Layer 2 of a small transformer language model trained on English Wikipedia (12 layers, counted from 0, width 128). Numbers have three digits each and are written without spaces.
A neuron's activation on a vector x is SiLU(gate . x) times (in . x), where the dot is the dot product.
The model reads these tokens: "h" "old" " s" "iz" "e" " was" " " "2" "." "59" " and" " the" " a" "ver" "age" " family" " s" "iz" "e" " was" " " "3" "." "23"

The vector x that enters this layer's MLP at each token. A number n stands for (n - 500) times 0.0026.
0 "h": 532539604467510475631455494472560411560402444478445602400450533509515242502471424393466515619602595763804520328652484513440623456585556552652479378506573541501477582514690619575375502468508686566285574537563606490499483505648489388567484380581547497653525530467679449481623687555489592573563321334580496518419589487387537453557526497479550456439476753545648368229457469382540675522512
1 "old": 496608513506431551590587604506563538421289523423629552554479603515435659463517535488522685596625469748650392378552373402495443670427662563586586492432589626611404472553496707349577703621451566540454531342486606497439336260498426500518652451473774416590499432324496398298505531465538528545643396463616557538516469538599474485556445593621380592512497598529674367347586527500636476702539
2 " s": 496455556569557562549381524391518209372478534501449574517613473497409548690392410292428419516406454438580405341575270574678512578393424714521555484598390466516284625594598705474532470503460492296394515378516550378462581551612450365477471494460511406460490372409534520491439413592574340558512474539617416402356516527413507470502466511261652601503474594550635510380536505482489486574287
3 "iz": 549436559515537627590426491468462432366528570519493480397565499537632327611451505591498552574450429200445549411692435611554486647452616450565664579459294279605464656446488658622481550579458480503463555557589381282139483538577570371511367283405585469495526633408669390580630141564560640499416365493532531475552257535447617486585568499560512309472523531400683364514373640546594368565504
4 "e": 481533773454462416626474428373545425519570597292617541191436800377436347362524502650712400567502658823569476413706396544631496457394395460405644485431541593594458331500520502456454688506558617583424589531585503606530530449384509478563450426359696541612460217346493237443616513395568433510693586534538471425470587481550588457498555510457505359530386469605578453336600548457477520603533
5 " was": 474448431519597404428525459482537497437438651512579553458598496513539536515526563690336500507746511424583457470656540648387445576697589490369545456520459413547424518549510685372585633520448446282323365304563637464522533593444596442652403576434439490419484527355434502392517488459538440544524544499588399649410455414545653521583422555612570555445442448597578438109588489439468479689520
6 " ": 577484510438585558699405546528437317496463621365575637169531426430418507653603563614376474543484442704576534390431437567501399638568469521518563680495630512427501548593566596442511462493571499359495515360555680415434525436449353428512629566410525254473428520430405413491483444481660236523491480471509668645401463509433501251564399494500487506540370485414573573324366547506530485558496
7 "2": 601582759438692584510446516580600468583416468481414601333494507418518432575667606687610561483409552514586496310496361582592322449489448440469642617454574457462504416460555569425652522369490520403436428413536644375181457347412489434383555359493471498425457460418558440430499578601665305524521668443585513487568497515462380538556412643569512475496305278514486392461326506463630460662567
8 ".": 619680622523545495710495563586462574539606587412606594390653326408528547650566456591531504426443533568518470338645375596618378533508552762598614631397646510529380537559520521482647422338599451382370493542385420487305470459486484484609550545433481361617488633495533340477564588498479498395613503500356647448384442535495407425529423548484570339356477399506416370267487530343524567520479
9 "59": 569555513449548447718482595699460406505369543468559599156479450460554518546596442624586670420599594720648486320590463526618390549470644509508512495366504626434591320385563515362670596313407469290333454390464568343357551386467499517482603246642559454630419645385483384354602413529498454470495610467530398481474149495405403518501457621595520527512466519565634538423471505534451451553607
10 " and": 503456581590557540672480404463501339462433546608629322535583690453559526520536400589492505450467569529510465397578508623511562568591471612517584508366651491499541546489558583456626642463493459343306435480497500463612517596339455469647573431555462402594492388393389633441485566531490501409393503535593512620409480363420696548544326549591555432461395562465527462130362692338521530506429
11 " the": 451585500514579436585482508498517377419466473438485476468653488433473459528513430515378609575523580598566506397513529577445474483467602473513493539526549490504500595549601534355645640457452437368484448542470511453479404576447564433616453559659603366543460510362531520461484656487598440487483655500515542466567423477512538504553462504516471481611464528581537468027447503469544397493178
12 " a": 396589581431616460458502510468488215405514659348558418340654447442569540549505656426345429619475579544464372333500435642498508575491527510493535516504595534481360446549645579525738483379424482361449536459321515408432494585476585437626419537400422507535479463216506555457564538552656406452444493457567436451598427438488553473535508506577480627573568603583594532266337529510482475497255
13 "ver": 602516593421544536763514577585490479462524521354635563148569591487481383605433643550622438488547532342475517386429482646349392613509576421585499428541415573584408471530642469587426521499556553386551358453614567501603471348545377535505760565569625651499557488473516491195520688609678472707402334455461468489323396457506518623643575528381734625527324551503443509297581521421541479583576
14 "age": 560412557566599455606410667457503455642572464452521527229492519464585500434535433517561505525480487566435464371564465594422363579593452342467644501525540556544461310454491532495634519466427495320410589292504455597681480422513507509686547391690553519524568379439567482368628467499724419349508451422513626466596518525676444587548467474627560630340179600543527424217579545487450455484623
15 " family": 390648484685374552654406501644487476540486556269479716261485616557523355526548419579457422480531557481442462447522542568488496461585546461264461574429576407594270404478457536357690647379308530374418644463458709441469480542572533441665474438656434380447559365531401322467634407680648464362486399440472484476559395467574541361472459507556554369445390485545493526263598453546635491433609
16 " s": 487487519565528540573365540389526198416470544505475502538642474481401503696395434374469363509419484499584434322543308561552510623408446740524553506574452429523260574607596634430541491514441489273409501407488529425515598575610408393454559492489537415457488355432573525423457405589549311571498502525614471415368455519432448474514480511264648618485465581572617497386565529463469442563308
17 "iz": 549458552513543643594426488451460423365525576514498464398553493536626324599450492597502570578439424139418556424688413612543485654472606459567660587464291275605456645469504623629493557571459466476469557570593368269148478534576564382502383277441566487496528637421655403591638131545566637499395406512527556460564250527444620484584559485535510304482520528393671371513358655551585356560513
18 "e": 475546788453465406643469434370542408515563590303619535187434783376429354353522507678719412567486665800556483422701386549639500473395382459412645487439546590588447337512549477458455688501549612572437574528576497596552525461379503479558457433361692536618462206352486233445622509390559424490683609538530487431480579481550587460506546498437500326545375472613579456344591576465473500607545
19 " was": 465470394509612397432539458469558523430422658486597551430612505521540492511536547703350492512742530445577489452652559647341441575703585513384553451510446410573400495570498634353584631525448450292335369327575639504527531621436593452632415547475463493415474506336453530375514492453500439550509506484588413675428439431540649511586428559590565562441464471612602396124623487430453484669520
20 " ": 573484489429593549700408555509427302501463620383605633152525453428427511664620546634385466553494457752579546381454457566469393640562468525528570679482625525453481546579547593424489466491571500360492528349553679425442540455447348431504622516428543269470421492420414429478461458490641255527478461453557655634411449524442498248563402497470481518526376516431574550312390529506516493558497
21 "3": 616592763475612596521425525625544500609404486439447578242462496440557456552581600615557561533416562409615495302540421582496286474524484465549777597448605458495461347390609626460619513396435531430453452445518645363202467400465529443411618369551580606430406454486520523518511580692605450574500687455544545477549416520455390490535365536462597464594304312482503435478334579508592541653586
22 ".": 618691621526547494709490562581459577552612592407617592359660320403531539658573455607532502428446538580510480340646384591598375521509557764610619629404652507537373526558521508466636429336601453385372486541397424509317471462486481491610553541432480378614490629496532357470575589489458496395605494492366644448389434542499411424539417543470568339352484414506427378262501531342512574516479
23 "23": 577550558427507538595400618737609359517371504472483627204510468512546523494533454528612623452519557733572522285605497516582426556583632486582566558377546565426532235417581488386612521257470530332367491350518584387356545348543441465561511363658593436591382600421527474436454460396565470494521753462530447520590308495376366497555279534500665501589346475649530464512445590490465539610550

Each question shows the input weights of one neuron of the MLP. A number n stands for (n - 500) times 0.0024.

n105 gate: 442689429607671443522569438517568460439580486605493467438484469562605532450514569514542477362531486569599463466517476493453481470531558585411533560552462334444437491435448480543317637456465479539537409545568456575697474540491569512477557468453538595530533423516407453524549304415484355425477448469498553460608425612595453498695516323572562469427620365507525667492441488671514431555337
n105 in: 482421505511546591486457516424480455509424647533536677453472448482556456521604482727572433547462399547395598449589460469509589441541542466635458480370514515529555418675475465398566541608537569496432583575351474466539433487595505683446509485504489524613604546447465491482480586462457586682496603411554373439469534528528653423375457625389486561569568571533531536444537537440326504467517
On which token does it fire most, and how strongly? 18 "e", at about 0.17

n59 gate: 495571560482426273606502456693457484423540453489449486417487482572514428589502475502514607500470526493516542543412529447505505413470542489556416484383430460425566482586590416787486448420368495426446457357374484443521650504372502519511491522465546436445629552409529646623584498602505442523520476439502518472737562511507355425562500523554525409491446452464539580565318493530557424538411
n59 in: 468513520459491382522408546551535378381616458431542615326506443586513597447569504332465532558537444542572534461532579475485440391541520510524476481624392526397580485453500429535459539447349541489530422474511534576427683595414527520458447540456474546454487520463635665551429454487472484570545441554507436487653543473605515609574357670429428397437519368487548449584531569539405391526421
On which token does it fire most? 23 "23"

n287 gate: 486346367423516429481572553509418422450449465595585543535431521551541462619491587525320580416544516424406360557457445427500491366440594432341443516394498395455486516561521474542519469554583573560538500544405464514556622502602335559478580586502461417467557560582475439498466500592381438386541505435578531537658584489663607622420465616491558375584491663439437432390408479602589525583459
n287 in: 481512456414512458568653500500560525496627568539517415482409621441448647530566441548467480500498638615543538476407537581381603618546408500674500449436454657615368615555577504473406553510478541583494556446498541496447473512466540485558385488460487506598571477436590533380514347448456481583426457539456358559435454476412422480434538428467414443504419481494598557448526389448432461533508
On which token does it fire most, and how strongly? 21 "3", at about 0.21

n277 gate: 557488479524502510382550426548482506474550542530397516459494375641441489585407362484400504465368473481547406479607575472506537480434551547502494536504490641611527431506591470432457445550460563494460476360596440582443401424433523701532518504563603453494572427565478500481407543415615544490413519508516466529544416526553409455391547533541345543458590600445420489549514517319410490436385
n277 in: 556511426472438532493491410402472489494624571577378498474519493572446604663498407478442534543491518535621380575635545525557606538365625570515459506565496543539444414457552480375445428434479513460466617445588498548385453442504613560525481511502618473670493386489568573465549446447624597493545593578511449704652489506525545348480510513438397482418562590440420532579506547459515343419502
On which token does it fire most? 13 "ver"

n31 gate: 572460557452575412614512594535526574518572469434457532600543514478394343432378474526488416441350551533572537574427519416453486409492392588543588508580572514615651592508518555476464604454504378502361552498556510566535452596523512521482463465504457504520522627506524606504542494547617547569524492428470661498471335465457620462405562547502439565549370486468496572571525492540498569508473
n31 in: 458551739585534516694590438475484494474510479335480551453478520510494492486476556537551476379449398531437456426418435435473453412492444411456448325572574558488465534584494504428491514492534371524563474494529373577579412502478614483506480583519398551522469586595518559556458481461433500500530374392557587560470589516559645406451533552498471563526444506536686487474500592490518426464531
On which two tokens does it fire most, strongest first? 23 "23", 0 "h"

n35 gate: 506549494439538409515519558509466528634492541458400617456467536674489418550517626447445566528385487553697531522471493514521545459349546565500403435516468477494524590466425535455426379448440437490378481408568452566591454609408547480484401479453592543549521384550429451532640565476572561506540345432438459521483585533443519502426600543393600512506479302471433482505372432605576454485395
n35 in: 313332547569413473631535387481523567440401493408669523469579425469514531446413475537430518614516543441414668485481473502479408402379522436469514463392488498415495475511598369589571562671618535529500671502490564419343440416489427428550541471498306578576367511472495632495434489467421474549631515474526489498507542493518606651526531524603357653507441518558627490473491620477472486423571
On which two tokens does it fire most, strongest first? 4 "e", 18 "e"

n70 gate: 568498347433516527464531488630451596544479587500552287528452488540500537428558491352521341447479447576514459331576690479476562502257517522565533530376474530509469382676498483509404446402413465568468621465347470502457502585575548456480541420383495536407531518509581563274551509377477425528556478511578516452461472439430414493570566493505216482552463540528495562355545512416463456507424
n70 in: 683444414429520526429502552668453581536507475507534267483491460434507584457547471394529378470471459536581393282526593509398473502381486500518522547405434535456528440649468528475370519409425511607347469464449467489498473551533479507487535398397493580465511544694456493373502491396484469538502474460559482455522446474424431467682621589513235473548423489431491486439466486460480458579413
Its three highest activations, in order, are on tokens 1 "old", 15 " family", 9 "59"

n239 gate: 448495597461498455509507678462486472509404458520576585515551562507557706437516403433484418513440610542528493502505457531401495464408595491481580607449477405523444505586219418437471472454502402574410340407510415466481502504480409654573504540507678504513355511589446493444448555484397449617482495430398471391419500418427659511404385554518475511444558293418587529411485528443559336478459
n239 in: 535439378650514592515532504584318527483537554446475418647512620470563402568529463441404408524464423494601529450546563398561555301418554516643513583435489492423603517566523395383635458482498398518477504608396449592541504544376556472352571486607470540453530498506463469536541510523494396557504502498563539545471550484395473486506540489533572575488510592562546391483607524423508545669536
On which token does it fire most? 10 " and"

n211 gate: 588589498543451516605435445451510595559530424429493455642495617502517475444436500517488472554637661534476656520336421505363410521519500623556436505546614568580414432493553443568543509620465438505435521493495624524471349457484459601569556505491522580535519435666604602459446402331517328467476588468377502606579488590686495524507832602450495556521542502533558508497647557514457488477588
n211 in: 460424498629474512529423572442403469357675600453414573372592395639472480522524331574483452421466381428448502517628567475593534556636466450534571444530336495395488486552476562481453362401607476645445375493581616460459545480507539588466502270543545520450595611432495460474584595526512482517523706534493572505368526509541568577675477471561600525573421498556340322500543485512547419512484
On which token does it fire most? 13 "ver"

n218 gate: 461589565534513606480489463594604550651546462433452517555589493469543536372440500371459508486480540417585481631523620506649493417535379477416474442546416523571489640530622532452516301533526483424472589511471583372600580566576595507390333622390528469519448441491466602513579400502528451422588550504448453621534689515458442618563527485552542480500498554403388502495483424522517457547415
n218 in: 514568560541531630484397438567635464573595429403432464552642506474431415360419471364526427517484469476560430614548562461655528482534494544419502445533451541569484591512608548470580394524525492531496552518486619446637510502475591576473504589443570504512470494453476643544563435476596526412557435494484446599554585539410380524516552486510488440467512516380393532509443426478462479584362
On which two tokens does it fire most, strongest first? 9 "59", 2 " s"

n32 gate: 598530458515481506556621398338462458487463511608536536484463496273427563506569449487450602385521571506513424469478413402466423628473558492388423452336575469496440417564542340417456452597512563451475531472472510391491567494496481476600428404524422528518403453442409538528372403517500584420510579510502475570557483543571590467429415494554481478620514483488405604435565398590642545599488
n32 in: 365626540493500449486507635568476643480442441463600300486397456649345527464483496549588449494467430487465491509495418462403493539412643534455483576479449537400437467609624463671440410471438546449476478462466565450531578561521574500383560494607480428509593481524411537496630616471456488526591505429414412694558500462485406539467494554428440583572448548311502454442553398633441478481479
On which token does it fire most, and how strongly? 3 "iz", at about 0.18

n286 gate: 463535496418644553437577604549496474448604482502480557524404502580613475507491457373467455469383368502498338500573436411485438479403538462359443368462433436550572550472456493551461475636414600553459380341529455469433584533517460599551534583416465454424504508483401507662517508456524582401530708417548477522472557627557552547419473449418443521602380598506482495338330482487572551515467
n286 in: 500473537545608376514509514542523534328431551435479404460407537617584583509416471484411648569307493484516460574637453564596435525358631563565382403443405623383577453412479588413414489494353536549547505548524525539509692487559586474496429593371406517403553485495457486537478520431438485454529414401626489544500536515421523392459509456466498494469607586335517575360587418656593571480537
On which token does it fire most? 2 " s"

n3 gate: 568421502538478395529582520402512472492526515598641573582518565642540384444538639510534451527551506506508510532515525510363438528565688525554550572402457438460525456516553562463553490606383435425579520541508635534533530502463411312449417573521482494520357519456542431543552595615447589441596483573388526580514397553432432482482500504538418538553498534498607545609486523355549532452434
n3 in: 574431494500549563461463575537504464564620590590500418703487576521589516486508455439509533489448529394422520454514607557544544480523475424519460555559500487470533428447529468519494542529584432467507568521575483555356609533526572573522398470422487491380600595570406377421566549467572509479376492419674522500400492550544483436487491444526512514612509528589456524378577512462576405440514
On which token does it fire most, and how strongly? 3 "iz", at about 0.16

n88 gate: 442546507485577540580372531341491563511492594379522483545460404515587387451524575644504403609392511630559525516394489403515405432456529569500372478431487408513402601468441384529342569498513483576487515502477609548638409419508575493483494557535476536452432480634451617646646508425450498476440587490380502350542370473580468549524552482440594566428370470502461461376393545405457477526556
n88 in: 353562477439533490461457553578500612420506637571466515451508549539549432437450577511640447596466340438472452502390454455547485548498581553485401425424476421452467552485440513598292435458519588411541352511535523576541479514420472550539432449567402467465500458649333407556464461496485520417391540480417473429519377588577527475593449298481611472551521538481531446389366511475397531546518
On which token does it fire most? 1 "old"

n243 gate: 435409486449567568466687488572547553417550550484525598552468523423463338448421626588504450572415456459420504615545470502543473536467542578531569413482414472474502492496459341583694506516596343500588514523521538520580535481508671599544554381492537488472393483380518551500512490481438521533571500615560556515488480615459612423471464413480475440504464592502571634430451542494367582568510
n243 in: 594425463392398498506430510473468508436608552592500417496466549572577458642572421579468490310572500459591455487517557394412463498559513517498538638490473562620508702424553642500594434519452476451514498545498544484388526494351490419480534533512506496527588458466504327502408442582569451496472417535467429545551452561574590542431520529580435487494532470636430637542438490538466474413515
Its three highest activations, in order, are on tokens 17 "iz", 3 "iz", 0 "h"

n126 gate: 561530415450548365548532491528534578494510472435434470576527487517544561517513655511485387416519461538433442469533555504547515547631491414539466429447494529569461529456477515549451617630401437529428374360507531422457477536520442543504389424385430575447578637418508391613527381602390360578494462524402477615364639467470510490589490427456532488516525471571484473416401491380508392669564
n126 in: 567578396469473379543515472500592561546510487429423479431535496528475491556571620485468412464530478474464447480539539467557528533568552410453358352500453467569470452402445440532458586584514515514445359400502519466435419486582412476467344426443434630439574597423521403558496348649445404502494390512449418626420595441490554510603480453429543367508477471515491484423419472404508333622604
On which token does it fire most? 5 " was"

n19 gate: 511368421567500481563431571617507552580502302483515557478568469447480475460682673537461508488509424473563543441600407555418476414326527498547478398454520463463491509504496596339606544543592487583602496407466449496596504525532458459500413379370302443566599531387500380527472531394526514564571356550355438551504480496466496504502540462571557483669519563602555421610397466441491481521521
n19 in: 413529606450524449430498496635566531383455635489562515404468551449631438542507457502515649490684442504456547514413600470398507601493518515348493606415460489483509450428577436458484563544320376453521437626391528480502628556494464534528517508477566527519392451515511459469275380527417451469526475440537566456549434460487367457401511302552471519349605400626472519450519586474474479429488
On which token does it fire most? 9 "59"

n26 gate: 605524504423563517439520591396573622531530552463473571495537511538399514424568442405480378552525475562504485537472585509397561504496457462593518587487493589596588419450602590583472380502346399625494520469452552555674437550455412514500679644595520449423447494518526456482653578634462597487627331492435476395554610444451520476513630545563525631479433465395605442437574507401432407455498
n26 in: 487569498634439550568565415530628480529474523557531480442634396552396523435513537482498408471498570453416617304541479384431518446418486519615458515617536502465361349559491546556479481649515612580543454379505493462516375527509498571552409498470351483504649479456478482552537394583520432482478632510596519426582398386564566559533654448456571536504413524303626470553479550403396602489475
Its three highest activations, in order, are on tokens 14 "age", 13 "ver", 9 "59"

n155 gate: 434504530611524443665608455562532520548346442417486458608432410498444515441454596532644506422528516431526584393292473453502524535496434536477370516450465585415407446556571347480544571519351620512480492472523490458527522527519578461490492556410498440471435423494492514614516592460484515576490550582435488518480544576510506377496448453490534449446351574540502506527421533356410445522550
n155 in: 536494472337394508527359488502411496620667456616514482271607411555520483516442652520474529475490496459555427485449500490451551496441481429560456468523455466572461392442439462570359407441462422476391508504590452488537570585365469515459494482457510539533616483464464486366496432569607394472590460418461536523613496535477542602492594428466529531482437418532472534373483442560601530482537
On which two tokens does it fire most, strongest first? 13 "ver", 18 "e"

n22 gate: 615521536460440424459493519459425578537472641364426590541493559445429520531456498460469438453426471486531576645534485571545690417417549541408589414386385576521517628601331456700560457388546566401535533633573475637602526531402594446541534436695505607445567507589535686423540661502528507507582577603500546586583446560527481586474602351568552536511412622467490463505387417538592426519500
n22 in: 493539601455496482626412463416545395527520554428445498465584509495480491590394496477509396554486467560482602464386533527468516549374477526407514502595428321446549520514285498567526554504475563482698405564524406480635277550526572521639551436640411399485601504595484600502471596512425434614520431502640480452524416509583482601532562444592539537432491375559627442466489523564475355373621
On which token does it fire most, and how strongly? 23 "23", at about 0.19

n115 gate: 525264533470390468533455639660305453537462424562448442528548505545426527512348489551444462366413529599633391430447640389521526347558593444521461484522512466486584396528624424455515396518639417461432512446423516521345560546500389541595568511589521610505530380544541509538470460476591430423537483507528579559527523516469502682584543379627423564559632611553444490553500550523470573605372
n115 in: 469654500491360592463674498479581495451454546610555538463354450560482406505538436500559417483498519550383515521484366522327507573441465582516496580474569582460560558482493507598543543524535556467526480354617460500421569412430675551498562618318543452568509457612518586532504537566554405427623569487327480351474543498483527513484502596453468346450285531448579510407450386622527442449577
On which token does it fire most, and how strongly? 19 " was", at about 0.078